Layer 3 of a small transformer language model trained on English Wikipedia (11 layers, counted from 0, width 128).
A neuron's activation on a vector x is SiLU(gate . x) times (in . x), where the dot is the dot product.

Input weights of the MLP neurons that the questions are about. A number n stands for n times 0.0034.
n56 gate: 30 -15 -48 -7 48 20 -21 -16 40 17 42 -11 12 38 -14 -19 1 -41 23 0 23 -47 -16 -17 20 -18 18 -44 -19 22 -59 23 -43 -16 -14 10 -5 22 4 -60 18 32 -1 -2 -41 -9 -7 24 7 15 10 5 -19 18 35 -12 24 -21 47 -17 34 36 -24 -22 -8 64 -10 36 35 -63 25 13 -55 1 -28 -20 -36 2 -25 22 -9 -33 -23 -49 37 11 -9 -6 10 2 16 -17 43 -37 -8 -44 35 -28 -15 53 -31 -8 -13 -6 17 6 34 31 -17 -14 38 18 -19 -20 35 36 -7 -30 -24 31 9 -5 -5 14 5 -29 -22 -7
n117 gate: -45 2 9 48 -16 10 7 7 -11 10 -23 -20 9 -49 -15 -50 -43 -11 24 19 -29 -9 41 -11 -7 59 -5 49 21 42 14 47 14 -13 -9 25 31 -38 -12 2 1 -7 20 0 -21 -34 -23 -7 -28 -15 -21 -50 -6 2 1 48 13 54 -17 21 -12 16 -64 5 -24 6 -13 -49 18 -30 0 -15 43 27 -32 -23 -4 -33 -17 -27 -16 11 -36 50 10 29 -1 -8 -17 -30 25 -11 -38 11 -11 23 -12 13 20 -33 1 -9 25 6 32 52 -16 46 -31 25 -52 34 4 63 14 -30 -39 31 -36 39 1 4 25 39 -35 34 12 24
n133 gate: 40 -35 27 23 -40 -35 66 -15 -23 -20 14 -15 -77 12 -26 -46 1 4 -27 9 25 -26 -34 6 30 -11 -22 -12 -14 15 6 5 -16 -1 -11 -22 -24 -14 -38 -12 6 12 -13 5 40 -38 -1 -1 -28 -21 23 35 -12 -28 -32 36 -5 61 24 12 35 -53 -28 33 -30 -17 19 -4 -24 20 24 -6 36 -32 -7 34 18 -29 -7 -34 18 -1 -3 -12 -7 -6 -17 -11 -6 26 -49 35 -1 73 41 -41 -60 -47 25 16 -18 17 28 16 -15 -65 -33 16 -45 0 74 -18 -2 20 27 -43 -16 -65 -5 2 -51 17 -26 -16 31 29 37 -10
n146 gate: -44 36 28 7 -6 19 -21 21 -1 10 17 26 41 61 13 44 -35 -1 -34 28 39 -12 10 -34 1 14 37 12 20 -14 43 -37 -36 -35 2 7 3 11 8 -27 -6 -40 -37 -2 -2 -7 1 3 -29 5 -23 -11 24 -20 47 -2 14 33 -9 16 -50 -15 -29 36 32 55 -15 -50 -32 -16 -42 38 39 -45 19 18 -7 -9 30 29 54 -29 -1 -8 -23 -40 60 2 -2 -9 -58 -15 17 -32 21 -20 34 24 22 2 -17 3 -19 -6 -5 29 -2 8 -21 -47 -13 5 1 -4 7 -13 12 15 37 11 17 -5 -25 -29 -34 35 -9 -27
n185 gate: 17 26 -29 -25 -45 -16 37 -2 35 46 -2 -3 -2 33 49 -44 -24 -31 -15 -34 -8 -18 9 -24 5 16 10 29 46 -20 -9 -16 -12 13 -21 -21 29 -27 -47 -32 -11 43 2 -4 -22 39 -5 9 -15 18 -20 12 52 -1 9 -36 20 52 -25 33 -27 19 41 -14 -35 34 4 -24 2 -15 -26 -7 43 17 29 -28 29 -2 -5 -20 -24 -11 22 3 -33 -5 17 -9 8 -19 -7 -12 -27 -25 -6 -9 -17 -39 28 -30 31 14 -40 40 -2 2 -29 -3 55 1 29 -65 24 24 -43 5 6 -15 12 13 -8 -48 -12 43 5 -9 -1 27
n189 gate: 16 19 21 -2 2 -18 2 27 -27 4 14 -17 47 14 -20 -7 -6 19 38 26 48 19 -49 15 -40 34 22 2 43 36 20 -12 58 -25 32 31 22 31 -4 -47 40 -32 -54 12 -19 -5 27 -13 3 11 -12 5 -5 10 -24 46 -10 68 50 2 25 -17 55 -16 -10 -10 -14 37 -5 19 -45 -11 -18 5 -25 -41 -15 -16 64 -8 8 -25 -28 36 -25 30 -2 27 17 14 10 -45 -49 10 6 -15 20 14 -8 -14 -16 -7 13 5 3 -25 -4 -8 -20 10 19 17 -6 -17 -42 -56 -34 -10 -61 -46 -13 30 -26 -16 14 -5 15 -5
n202 gate: 4 -2 -21 20 -25 14 -23 44 27 21 -42 8 -20 -17 12 27 12 25 26 -33 10 10 -4 14 -16 -7 -25 -43 -32 7 25 61 -27 -3 9 7 -20 19 6 26 -2 4 15 5 -27 -29 10 32 -16 -32 28 31 5 37 13 -17 -5 38 11 23 -32 -16 -55 -36 -24 27 -16 13 -54 -10 -37 -29 27 42 -52 -47 39 3 -49 -13 0 1 8 -27 29 17 -5 26 -25 2 -46 21 5 -35 -21 15 -5 28 -5 8 -3 11 3 -24 -21 -29 -4 -11 4 -15 14 -11 11 -23 17 -11 -22 25 29 -20 59 42 -6 24 -38 22 51 19
n210 gate: -14 17 -9 9 -13 -9 -14 21 7 -14 -37 -15 21 14 -48 -45 14 33 27 -6 -14 35 18 19 32 -46 -49 -24 31 6 -68 6 -6 18 18 -22 9 24 -2 -27 -4 47 6 -19 4 0 -26 -4 2 -11 8 34 -16 12 -53 14 26 38 47 -20 -18 16 7 17 -2 46 -52 -39 16 -18 4 0 24 20 -1 27 29 2 27 17 -17 -59 -13 -21 25 7 31 -34 45 67 -26 -22 12 21 -26 10 -44 25 -43 -37 -34 -4 5 20 18 31 -10 -48 -29 4 -17 -42 46 38 -7 19 13 18 20 22 16 -14 -26 -1 -25 -4 0 5
n373 gate: 21 6 31 3 -32 22 -23 22 49 -41 -38 -36 -19 -3 2 -21 59 22 -22 -3 3 37 -14 -14 15 26 -10 6 -60 34 26 -32 -44 15 -26 11 -12 26 21 3 23 35 20 33 -41 59 23 -44 -26 -46 1 -11 41 2 -11 37 12 -15 -45 42 -11 -13 -8 -23 29 -17 -6 6 -17 -36 -5 15 12 -11 15 44 15 47 -14 -8 8 -77 -33 12 11 -17 -22 -6 24 -36 39 -15 25 -28 -3 32 55 76 -22 -26 -40 -39 20 30 21 -13 -26 15 23 12 -21 -9 34 44 56 -1 -41 -5 -2 -27 -20 8 -20 21 -3 6 6 -13
n462 gate: 14 36 -15 -10 -10 2 14 11 -37 26 -42 33 -47 16 -35 11 -30 12 -19 25 22 17 -6 -7 -36 0 -1 22 32 36 40 27 -10 -5 8 -2 -15 -8 -41 23 2 -48 13 -22 22 2 -8 -2 -24 30 -17 8 -44 19 -16 -33 -18 -18 1 -18 24 44 -11 -12 6 10 20 -54 -20 -3 -19 -38 -14 -25 -12 -16 -38 17 -5 -35 10 38 -20 -30 -60 44 4 22 -8 18 4 -20 11 41 37 46 -20 5 8 -27 28 11 -16 -4 37 48 32 22 -16 -3 11 -18 -40 -27 -27 14 14 -68 32 7 4 1 6 2 8 19 -14 47
n491 gate: 23 -35 23 22 4 -41 1 17 43 -43 -4 -16 -25 -15 -17 -16 7 28 -34 19 -31 6 -11 -15 6 19 -14 -19 -22 -25 39 12 -22 -18 13 14 0 -16 25 -4 39 39 -25 43 41 -18 -1 -19 20 -5 0 -19 56 35 -14 -22 22 -5 -22 -35 7 -9 15 2 48 35 0 -39 28 22 7 -10 -13 -4 16 0 -16 -30 -18 -19 -54 29 16 -29 13 -9 49 10 -4 20 19 -29 -21 42 -10 16 -18 -27 38 14 13 -4 -9 -1 23 -39 -33 22 -14 -24 4 -14 5 -30 4 -47 11 -53 -15 25 0 -7 -11 9 54 2 18 -21
n56 in: -54 -42 5 -15 -1 6 15 -39 -13 -58 -2 -42 -13 -7 13 -39 -10 -3 24 21 26 5 7 -27 24 -27 32 -30 -25 1 22 -44 -1 17 -40 -66 -12 45 4 -39 9 6 23 -12 -23 -27 30 -16 27 35 5 -2 15 -12 7 -11 47 52 49 -29 -5 -3 15 -17 -61 3 28 39 28 30 15 -21 2 19 -35 11 8 -11 -42 -2 26 3 -21 31 -2 33 -28 -15 11 -17 -2 -62 16 17 -16 2 -3 -46 -2 4 22 26 41 -3 -11 22 6 -1 19 -10 6 14 36 10 -51 -2 42 -18 17 -15 1 2 10 20 30 -34 -17 -30
n117 in: -16 0 22 -31 -60 22 -1 -14 26 -54 -5 13 -2 1 16 6 5 11 24 20 25 6 -42 25 -37 -7 0 -8 0 36 -14 36 -11 9 18 -11 7 2 -29 21 -23 -36 -24 40 48 18 -19 60 26 -29 -4 27 15 -16 12 2 6 -25 23 88 12 -46 -18 -6 -25 -48 1 7 32 21 -16 -1 -3 7 -22 31 -20 29 -10 -45 25 -40 29 1 55 55 -13 -7 19 59 -36 -16 -22 -39 -58 32 61 -14 27 20 9 19 23 3 11 -14 -7 -10 19 -10 -53 35 13 25 -32 -4 -22 -21 15 -47 -40 -23 5 -2 -17 16 11 17
n133 in: 20 48 -15 7 13 -33 -43 -24 -38 23 16 -95 18 -18 -35 -16 -34 -20 -11 -20 -10 -3 -26 -3 43 -10 9 19 -14 -54 37 -18 27 -5 -30 -20 2 16 -2 13 -23 -9 -10 -23 -10 21 35 -19 -10 19 7 -27 -2 -14 4 13 25 -15 -17 28 -9 -17 -42 -19 9 38 -18 -16 28 -7 -6 -39 -49 -4 41 -16 32 -78 8 24 21 -30 40 9 35 41 -8 -28 46 34 -17 25 3 17 33 -37 51 33 29 -7 14 11 13 -51 20 17 -31 -32 -12 -38 25 -19 -8 2 -37 2 23 16 -10 8 9 31 -2 -6 27 -9 31 -14
n146 in: -21 -9 -28 45 -11 16 -12 24 2 -13 6 7 -27 18 -13 -21 2 31 2 -38 -3 23 23 41 22 -9 -7 -39 43 8 39 24 -9 -9 -8 27 11 -27 8 -35 -34 -19 -9 -16 -73 20 51 -20 -20 21 17 -24 21 -15 6 -6 10 -20 -25 34 4 -58 -42 13 3 33 11 9 5 -2 16 46 48 -54 5 -20 -26 -24 7 6 5 -67 16 38 -50 -2 6 -28 -3 1 -3 -4 -20 4 16 11 32 1 5 17 -35 -14 8 -16 -8 9 -43 67 6 -24 -33 -39 27 -25 3 16 23 40 -29 -10 -29 26 -42 30 -16 42 -7 -18
n185 in: 19 -23 -2 8 7 -12 -13 -28 -31 34 9 15 -18 -35 -11 8 40 16 -39 -45 17 2 20 -11 26 -14 -16 18 15 22 -30 48 55 -11 15 -5 28 0 -1 12 -5 27 27 -48 -18 43 -65 13 35 9 13 -35 -2 -32 30 -30 32 37 35 13 -14 -6 1 5 28 28 -10 2 -17 14 -19 -2 29 -7 -15 -3 -45 -22 -26 -14 -30 -21 37 -8 -32 64 33 -23 22 39 19 -11 1 -12 37 -27 24 -4 9 -5 4 -61 -37 21 -17 33 -57 -21 52 -14 5 -17 12 -7 9 34 -8 -4 -21 -6 8 -16 15 -1 -15 -10 -1 -29
n189 in: -18 41 12 43 55 12 42 14 -46 26 -4 -1 39 -41 -40 1 -29 -9 28 -5 34 13 -8 -8 -16 -29 49 -8 20 29 11 36 19 -18 -2 21 -23 10 -22 25 -10 -13 -15 -7 -1 22 -23 -27 -39 -34 -37 13 15 12 -28 6 -4 -7 -6 38 5 -30 6 -28 19 -9 -1 10 -25 -26 -29 -22 -24 -19 -10 -34 -49 -21 42 19 -13 43 -4 47 4 1 1 -21 3 -14 -16 -16 -30 -4 33 9 -29 6 -49 -4 27 26 7 44 -29 -23 29 -24 12 32 -19 0 -4 16 25 34 6 40 7 -15 25 28 -34 7 -12 -26 -20 -1
n202 in: 29 -2 26 -14 -7 -39 30 -10 -30 24 8 7 -1 -12 43 -34 20 20 3 20 17 22 -9 30 -34 -34 -6 -63 -20 -47 -5 44 -3 17 21 44 18 25 0 37 -16 -52 -46 21 10 15 54 24 -15 6 2 15 -10 -16 47 -21 10 26 -44 -11 7 -29 9 -12 -17 20 10 -34 -33 20 38 13 -8 6 -63 -25 28 6 5 10 -9 -1 -41 -40 42 -18 5 27 -1 20 -21 48 15 20 -38 21 -15 17 -2 -14 32 -13 22 -13 -18 -3 11 -14 33 5 -5 -35 -5 -53 -29 15 5 4 -15 5 35 -20 -10 -59 7 -1 -2 20
n210 in: 20 -31 -23 -3 -36 -32 -9 -21 -18 78 29 1 1 -22 -28 18 -5 -7 16 2 -3 63 -26 -1 35 -2 27 25 54 13 13 -74 -15 -15 26 14 -15 -10 18 -13 26 16 63 -13 9 19 -9 7 6 26 1 -21 -3 17 19 -13 5 -26 5 -33 23 12 26 -24 32 13 18 46 20 4 -32 -6 14 -28 34 -9 -41 -38 -41 -29 -13 6 -7 5 0 -11 31 -40 15 -11 -23 -22 31 9 18 51 -54 21 -47 34 30 -10 -29 11 27 13 21 -8 -18 -23 -16 15 9 -20 19 -13 -3 43 60 5 -57 31 14 -19 1 -9 -21 -8
n373 in: -27 -6 -28 18 -14 -4 -16 11 36 17 17 -14 31 -21 2 4 -10 23 60 -2 -2 21 -8 6 4 -7 -33 -3 -8 -17 14 -45 27 8 24 2 23 -21 27 -8 29 7 56 -14 -19 -22 -5 -21 29 4 -52 33 -3 10 -25 23 -4 11 19 45 -14 -13 -35 -15 6 -51 65 -50 20 -32 -7 -39 23 8 23 -14 8 35 52 -35 -32 -30 -27 -30 -20 0 -8 -14 22 -13 -17 24 -13 -3 -39 65 -29 0 24 -14 25 -29 -6 7 -19 -24 12 -14 35 49 11 -12 -7 -1 -9 31 -17 -31 -10 1 7 -48 -2 18 -10 -39 -10 27
n462 in: 39 -12 -18 28 12 -16 30 34 -5 33 9 -27 -24 11 -25 7 8 -27 -35 18 -2 -45 -26 -38 6 -36 -5 18 -38 -29 -10 -28 -33 -3 -10 -1 18 51 14 -40 12 -23 -16 2 6 -48 7 -27 -58 -12 26 -22 7 8 -11 19 -3 -22 -14 41 -5 -38 -8 7 -48 -24 33 16 70 23 -34 18 -9 11 20 -41 -9 11 19 3 -47 3 4 33 2 26 -23 41 -3 -46 13 36 -62 38 39 28 -20 -20 -5 3 25 -4 -1 29 -9 2 1 1 -17 -26 35 19 16 -21 -4 -8 19 32 -67 -3 -12 -29 7 -2 -4 18 26 20
n491 in: 8 -22 9 8 19 -18 3 -39 -4 10 -6 8 -31 -19 30 11 -18 -15 -4 28 -14 -32 -6 26 5 1 18 -8 0 22 30 23 -21 33 -9 57 -6 -69 -16 -37 -18 5 11 0 21 15 25 15 -11 22 -4 -6 36 11 5 34 19 -25 -1 -20 -5 -44 -17 23 26 1 15 -7 14 10 23 30 30 -28 14 -6 -8 -15 -9 -33 -4 12 3 20 -27 -41 4 33 18 33 -8 6 8 -8 24 -37 -11 -21 -30 8 -9 -22 25 -9 -21 20 28 -8 -42 -55 6 7 50 -31 -11 29 -17 -40 -12 0 12 -30 -3 14 38 -56 -22 -5

Each question shows a token from some text and the vector x that enters the MLP there. A number n stands for n times 0.035.

" Man": -24 5 -13 16 -6 -10 -22 37 -2 -1 24 44 0 -5 24 -21 -10 -4 -51 -14 4 7 -36 -19 -17 -27 22 -21 -23 5 -1 -17 -13 16 -44 -2 14 -1 5 -14 -6 -1 14 -6 6 14 18 57 -26 24 -24 -14 7 -20 -3 32 -6 -26 10 -16 12 20 6 -63 1 -27 37 15 -36 1 -8 5 6 -26 -5 9 -2 5 27 -4 -19 23 8 14 -14 22 39 24 50 -34 5 10 -16 27 23 9 6 2 -15 -3 2 27 24 8 17 -23 22 -6 3 -6 32 -32 -23 -6 13 16 14 10 -36 -34 44 6 -1 -19 -13 6 19 -6
The two highest activations, in order: n462, n189

"ron": -25 -9 -51 -22 2 16 8 -13 48 -27 -21 5 -4 37 14 12 26 -17 -20 3 10 -9 -18 21 31 6 -23 4 24 9 -14 48 10 1 28 -43 37 23 12 -18 0 -49 52 -50 -8 -32 21 -10 -7 -21 21 11 -26 -27 -15 23 5 -37 -10 -1 35 -17 -16 1 14 20 -16 -5 -4 30 6 -12 13 2 -11 -21 14 1 -6 -5 -22 37 27 41 0 2 -18 1 1 -14 51 -8 -31 -13 10 7 15 14 -27 -28 -1 12 -13 0 15 0 32 31 15 -30 2 7 12 20 29 -13 -10 -27 7 -39 15 5 -2 -21 5 -35 3 17
The two highest activations, in order: n462, n133

"ings": 14 -13 8 24 -20 29 -11 15 12 -11 -1 57 8 -2 21 7 4 -17 38 13 10 -14 -27 -21 18 -20 -9 4 -9 -9 -25 -3 15 32 -29 -28 61 -9 39 -4 -28 13 -11 10 5 -27 -53 10 0 14 -8 14 -18 -17 -19 24 5 -20 -21 1 -9 -44 26 -18 11 2 -7 0 -43 13 6 9 1 -33 -6 -6 -29 -11 -6 -22 6 9 -6 -12 -5 0 12 -9 -34 -23 0 -17 2 -23 -17 26 4 34 -15 4 -2 9 16 13 31 23 24 -22 36 -20 3 31 21 38 63 12 -6 25 5 -17 -9 -9 20 -26 9 -17 -7 -23
Which neuron lights up most? n133

"C": -16 10 7 -25 -2 39 16 -3 38 -22 -12 16 -18 -32 -32 6 30 -31 1 -13 -12 11 11 8 -12 15 -9 -14 10 -19 -13 -9 13 -11 -6 -41 31 -39 27 -22 8 -65 -7 -10 -30 25 -7 -27 -43 -6 -38 15 -19 -33 -26 22 8 10 2 -1 20 31 -14 -16 19 22 20 7 -1 6 21 -10 27 5 1 3 -10 22 -11 -33 11 4 12 -8 45 5 31 29 -19 -6 20 -5 -45 10 43 12 -3 -1 -34 2 4 10 37 2 -23 -5 13 17 11 4 -24 19 -8 1 -37 -16 -5 -4 12 15 -15 39 35 -5 21 24 23 9
The two highest activations, in order: n117, n185

"965": -19 -7 -15 29 -6 26 10 -39 15 14 -29 42 12 5 -31 1 -37 -1 41 6 39 -9 -36 1 4 -7 2 16 6 5 15 -12 -7 -3 16 -13 16 0 -16 -10 19 -26 -15 0 -30 27 -41 -5 -19 -28 14 -13 -1 -17 -32 15 -6 -4 -14 14 -42 -37 30 1 -3 19 -2 42 1 0 16 -15 -20 -8 -29 5 -21 -6 15 -36 6 21 6 32 29 0 -6 -18 -38 6 1 12 -10 -1 43 43 37 21 0 -44 1 -12 -18 11 15 46 20 -20 23 -22 2 6 15 -12 41 -16 13 -17 14 4 45 -33 19 -11 -4 4 -11 -8
Which neuron lights up most? n189

" on the": 7 -7 8 -4 2 -33 27 12 -19 -5 -2 65 4 -5 -12 -2 -6 -42 -29 42 -5 0 14 9 -17 30 -2 -9 3 9 41 -2 9 35 -29 -5 -6 -18 -8 21 -9 0 -8 1 4 12 2 -18 -11 -15 9 43 -19 20 7 19 -18 -18 -19 -18 32 -11 30 5 22 11 29 7 -4 6 16 13 3 -40 -17 6 10 -41 -13 12 9 -7 27 26 12 11 -5 15 -65 -4 4 -1 9 34 -19 -5 -4 12 -40 -35 -12 -27 -13 -6 -7 24 -48 7 17 7 -6 -1 -8 21 3 -5 -3 -25 9 36 -26 -37 -3 7 1 -37 13 -15
Which neuron lights up most? n491

" with": 33 29 -29 -35 -4 10 29 -24 12 3 -5 53 -1 -23 4 -40 -22 -29 -39 33 6 6 -2 0 15 -1 -4 -3 -27 -1 45 1 10 31 2 5 16 29 41 33 -8 19 11 20 -26 8 -4 10 -8 -16 9 21 -32 -7 -18 16 -56 -23 -22 -20 20 -11 7 12 9 6 3 -12 -23 -8 1 -1 12 -22 -26 -4 17 -18 43 2 7 1 44 29 24 14 16 -6 -56 -16 4 -12 -47 0 -9 -36 13 26 -20 11 0 5 8 4 -10 -7 -17 -24 3 -16 12 19 4 18 18 -15 -11 9 -25 -7 21 -19 -15 -23 -10 -4 24 16
Which neuron lights up most? n56

"n": 1 10 37 -33 -14 -2 -30 -16 13 6 -31 22 6 -1 52 9 -19 -40 -8 -16 22 8 -4 -6 0 -24 5 5 6 -19 9 -8 8 -11 -17 -15 -18 -26 -22 11 2 7 42 22 -9 1 -3 53 -42 -1 -35 10 -32 6 11 -36 -28 21 35 -16 6 5 38 -28 -26 34 18 4 22 35 12 -20 -2 -15 9 -25 22 4 -31 1 -16 -20 32 -17 -23 11 5 -29 13 -25 31 -10 15 16 19 -38 10 27 -21 28 25 -3 10 -13 -36 34 16 -1 11 -7 -18 -36 19 82 -7 -10 13 26 12 -4 -1 11 0 -32 25 -6 5 -2
Which neuron lights up most? n185

"ing": 14 0 41 -41 10 33 -2 -42 4 5 -8 35 25 12 34 9 -39 -32 -18 33 6 -4 17 -33 26 2 -16 -3 -10 -14 0 -16 30 -27 -57 8 6 9 21 -22 -3 3 6 -1 -27 -32 -13 -5 6 -12 22 6 -9 -20 -9 4 -11 -27 -10 -18 17 -16 52 9 12 -20 -20 -1 -15 7 17 -7 -5 -35 -3 3 -3 5 8 -18 -1 19 15 7 18 -20 38 -5 -56 20 4 40 -20 20 9 -17 -18 39 -43 -6 22 9 1 35 21 -9 -26 -38 39 5 -4 21 -16 -69 14 -19 -8 27 -7 -3 27 2 2 -5 29 -13 2 29
The three highest activations, in order: n117, n373, n56

"ctor": 17 22 7 19 -3 -2 27 -31 -28 -15 -5 40 -9 -30 15 -6 10 -6 -14 8 -12 44 -23 -18 -37 -5 -2 -44 -1 9 -17 20 -12 -17 24 -2 44 26 -47 -1 20 6 11 6 43 2 -7 -8 -22 37 -29 -18 -2 -41 -24 9 5 -6 -8 7 -17 -3 -37 -13 26 -13 12 -15 -26 16 1 -31 -10 -19 -9 18 -27 -17 2 -13 -32 10 22 30 11 4 36 26 29 0 0 21 -17 37 37 20 -10 13 -2 25 2 32 -5 33 -9 -25 4 6 7 -7 13 -6 -31 -26 21 24 13 -5 23 -42 38 -5 -43 9 0 -10 19 -10
The most active neuron and its activation: n462, at about 0.72

" of the": -18 25 -13 -17 0 -2 21 1 4 -26 30 71 2 -5 -9 -7 -22 -33 -9 25 9 9 10 -3 7 30 5 9 15 -11 21 28 -4 13 -20 -11 -23 10 21 28 7 -22 -27 -10 -9 20 -13 -5 3 17 10 39 -17 6 -16 21 -29 -3 -11 -15 24 -41 11 -12 14 -5 1 -4 5 -7 -11 -5 6 -45 -6 26 10 -25 5 5 11 0 26 39 39 20 6 32 -55 -8 -18 -1 -4 55 -18 -8 -24 48 -39 16 -17 -3 -32 -8 2 10 -25 -12 -5 7 -1 5 -17 -11 24 10 -10 -12 0 10 -29 -49 -14 6 6 -20 2 -25
Which neuron lights up most? n56

" (R": 0 -28 14 -7 -13 11 -27 52 1 -21 10 29 38 -7 -9 8 16 -32 7 9 36 12 -10 3 3 -8 -13 28 -15 -39 -1 22 -10 12 -9 -28 -3 -34 -5 -2 9 -2 1 16 -11 67 -3 -14 -34 -14 -18 21 -47 -25 -19 10 -15 27 10 -21 -19 5 -31 -20 33 59 44 -16 -5 17 8 10 -4 -17 -11 23 -18 -13 9 -23 9 15 37 8 -5 15 -11 28 -25 -35 19 -2 -9 -5 31 23 -15 3 -42 8 -26 -1 -15 14 -2 -18 -1 -1 -1 3 -9 19 -16 -5 18 -12 9 16 -9 21 -32 7 9 1 24 -18 5 0
Which neuron lights up most? n202

" init": -1 14 -28 -17 -19 -7 -15 -12 -8 28 43 -1 -16 -6 -41 -23 -3 -22 -5 34 4 34 -2 -5 45 10 35 -11 20 16 -39 -6 -3 37 17 11 19 -15 39 9 15 7 23 5 -28 3 6 8 -16 -25 9 3 39 45 -11 16 23 -16 5 -33 1 8 20 -60 23 -14 -21 -29 -19 3 -4 -2 7 5 -75 -36 22 14 -9 -10 -7 11 30 13 -22 -21 -17 -12 -9 17 15 -15 -29 -5 -5 12 38 3 0 -4 0 6 15 -9 -21 -26 -15 6 -10 -11 -13 3 -10 4 27 -4 4 41 7 3 16 46 -26 -21 -13 -6 18 -8
The two highest activations, in order: n189, n210

" on": -23 0 -2 -6 13 -19 3 7 -12 2 -25 12 15 -12 4 -18 -34 -32 -29 31 7 -20 -5 21 -11 4 10 -8 -28 12 38 1 9 41 -23 -18 -21 9 -17 11 -38 15 -21 16 -28 19 -19 4 26 -12 -9 22 -23 -19 0 29 -2 -22 -33 -18 27 -11 45 -2 21 12 19 18 3 8 5 27 17 -23 -11 -16 7 -21 30 -4 -20 2 39 30 42 22 23 17 -19 -6 -28 -12 -39 -13 -48 15 9 42 -18 -28 -7 18 21 52 -18 8 -1 -14 10 10 -4 28 -28 33 3 7 0 -12 -3 2 -2 -55 -7 -4 -9 3 8 2
The two highest activations, in order: n117, n189

" build": 22 -17 -35 17 -44 -9 -11 -8 17 1 23 24 -8 19 -27 -8 5 -21 11 39 -16 57 -7 -23 24 -18 49 -55 22 -1 -6 -17 -13 20 10 9 23 -23 -18 -15 -22 -11 -11 33 37 -26 -24 29 1 22 -1 16 -26 21 -4 14 -38 -19 12 4 -11 14 3 -11 -2 19 -33 1 -11 -20 23 4 29 4 -12 -8 26 -11 -8 -31 -16 15 18 36 -11 17 7 -9 -41 1 56 -3 0 -14 18 19 15 11 4 -5 3 -45 0 -1 7 10 -28 -18 27 -4 -26 12 12 19 -7 8 21 22 29 8 -16 -34 -4 22 -34 -62 14 -20
Which neuron lights up most? n210

"ast": -1 3 37 -49 12 -21 3 -23 -3 -26 -1 25 18 -48 -5 -5 11 18 -1 -14 26 -17 -10 -15 30 5 -3 12 14 -4 -24 -30 5 -20 -7 -43 33 -6 7 -21 11 -4 -18 -36 42 2 -18 18 -4 3 -28 6 -14 -17 -20 21 -21 -15 12 0 -5 -19 28 -19 -83 13 -13 -17 15 18 11 33 -18 -13 -13 11 16 18 -3 -1 23 38 18 -18 15 20 13 14 -9 29 20 15 24 24 15 5 -6 33 -6 -22 -13 12 8 38 27 14 -39 4 20 -16 -26 -18 -11 -3 9 29 -7 -20 7 -36 -20 -54 16 21 31 -37 18 4
The two highest activations, in order: n146, n185

" Har": 10 15 10 21 1 24 -14 -4 12 22 32 22 -8 4 28 10 2 -19 -18 -28 4 18 -1 15 7 -21 -30 -2 -14 -17 -4 -14 -9 -5 32 -28 -8 -26 -48 -34 17 22 -27 -23 -5 16 -34 -1 3 -14 8 45 -21 -29 -25 -2 9 -18 -2 -5 0 23 30 -44 20 -22 5 -30 -10 4 3 33 -3 12 -37 -4 1 24 -34 7 -19 -15 -21 17 -6 -4 44 4 21 -29 55 16 10 32 27 0 -16 -10 -30 -9 -2 21 51 6 2 11 0 -15 2 11 -19 40 -36 2 23 3 17 36 -9 -9 38 -23 16 -29 -11 -7 8 -9
Which neuron lights up most? n133

"ise": -3 -2 -27 -80 27 19 7 -44 7 -3 -19 29 -47 -26 42 2 21 -29 -6 8 6 0 -21 -19 -27 2 -4 -29 15 -2 22 -13 36 3 -12 -4 46 -7 1 9 0 -14 -33 27 30 -31 3 11 -18 22 -24 0 23 -58 -31 33 -1 3 -7 -26 30 2 -28 -6 28 9 -3 18 -15 -24 4 -1 -37 -3 -7 22 8 15 -13 7 -13 -6 -16 15 4 -11 25 10 11 -12 12 15 -42 15 29 -19 24 7 -10 -31 -5 20 52 9 1 -10 -7 -6 35 9 9 44 9 2 -16 6 18 5 29 -23 -26 20 -4 -5 11 8 -3 -2
The most active neuron and its activation: n210, at about 0.25

"1": -26 0 22 -14 -34 9 -8 -23 1 34 13 11 38 -3 -8 -19 5 -46 6 -27 10 -22 6 4 34 -21 -23 23 -20 -18 30 21 -20 14 -3 -12 27 14 10 -5 -14 -34 3 18 2 4 -21 7 1 2 -14 -4 -4 -15 -18 8 23 -1 25 33 33 -16 31 -7 -2 23 3 28 14 27 23 -14 10 -16 -23 -14 14 -43 22 -5 -10 52 20 18 3 -17 -17 31 -32 13 32 -6 -23 -20 17 -24 -4 47 -17 -46 19 21 21 0 -28 -5 -32 -17 -17 -23 3 10 9 -9 49 -23 -7 23 15 20 -22 -34 17 4 -7 -13 -3 -30
The most active neuron and its activation: n373, at about 0.22

" Group": -10 35 -39 -12 11 -3 4 -36 -32 -20 10 16 3 -4 -6 -18 26 -23 16 35 0 -27 -43 -14 0 -23 -11 3 17 9 6 31 8 7 -5 -25 9 -23 23 2 7 -21 22 6 23 -7 -33 17 -26 11 8 13 -14 -10 -35 0 -2 -34 -16 -14 -14 16 -36 -55 13 15 -6 -2 4 -51 19 27 34 -26 30 14 3 0 -8 -12 -11 80 9 39 15 -17 11 3 -16 -37 25 3 -4 33 9 2 20 16 -8 22 -27 -13 1 15 23 18 8 -21 10 -8 -10 -11 6 15 11 11 15 -16 0 -25 9 -14 27 -29 3 42 -7 -2
The most active neuron and its activation: n462, at about 0.25

"ry": 22 -29 -22 -35 -6 41 -9 -27 42 1 -4 37 -12 26 12 10 21 -19 -20 14 15 -20 -11 16 21 -2 -27 -6 7 0 0 12 12 -12 -12 -39 8 27 10 -31 -19 -4 16 2 -33 -14 -36 12 -21 6 32 16 -27 -36 -23 -1 -7 -20 7 6 18 25 10 -5 1 4 -6 13 -1 4 1 31 -11 -16 0 8 58 0 -46 -7 -13 23 -3 50 37 5 48 -35 29 -29 -32 -7 -31 19 -1 -35 2 24 8 -31 26 14 19 6 -4 -11 7 7 32 -20 32 11 -8 -48 27 -17 -3 -5 -14 -37 26 -37 26 8 -17 -2 9 -27
The two highest activations, in order: n56, n189

"port": -16 51 -18 -2 -17 10 -30 -19 24 -14 -28 27 0 3 -20 12 21 -26 -28 45 26 -86 0 -13 49 -17 -52 -12 13 3 -22 11 -10 4 14 -13 16 -53 12 -19 -20 -37 33 14 24 -6 5 28 -1 13 2 9 -19 -28 23 5 -1 -8 -18 -1 -16 14 16 -20 14 15 16 -7 4 -11 13 20 54 -51 6 -15 23 11 -13 2 -21 38 3 -6 13 14 5 -9 -27 0 16 -14 22 14 21 13 7 -15 -4 20 -28 14 16 30 1 9 -27 0 3 -11 -7 3 -14 10 -8 30 0 11 34 -23 -21 -6 22 -26 -5 26 -5 -33
Which neuron lights up most? n146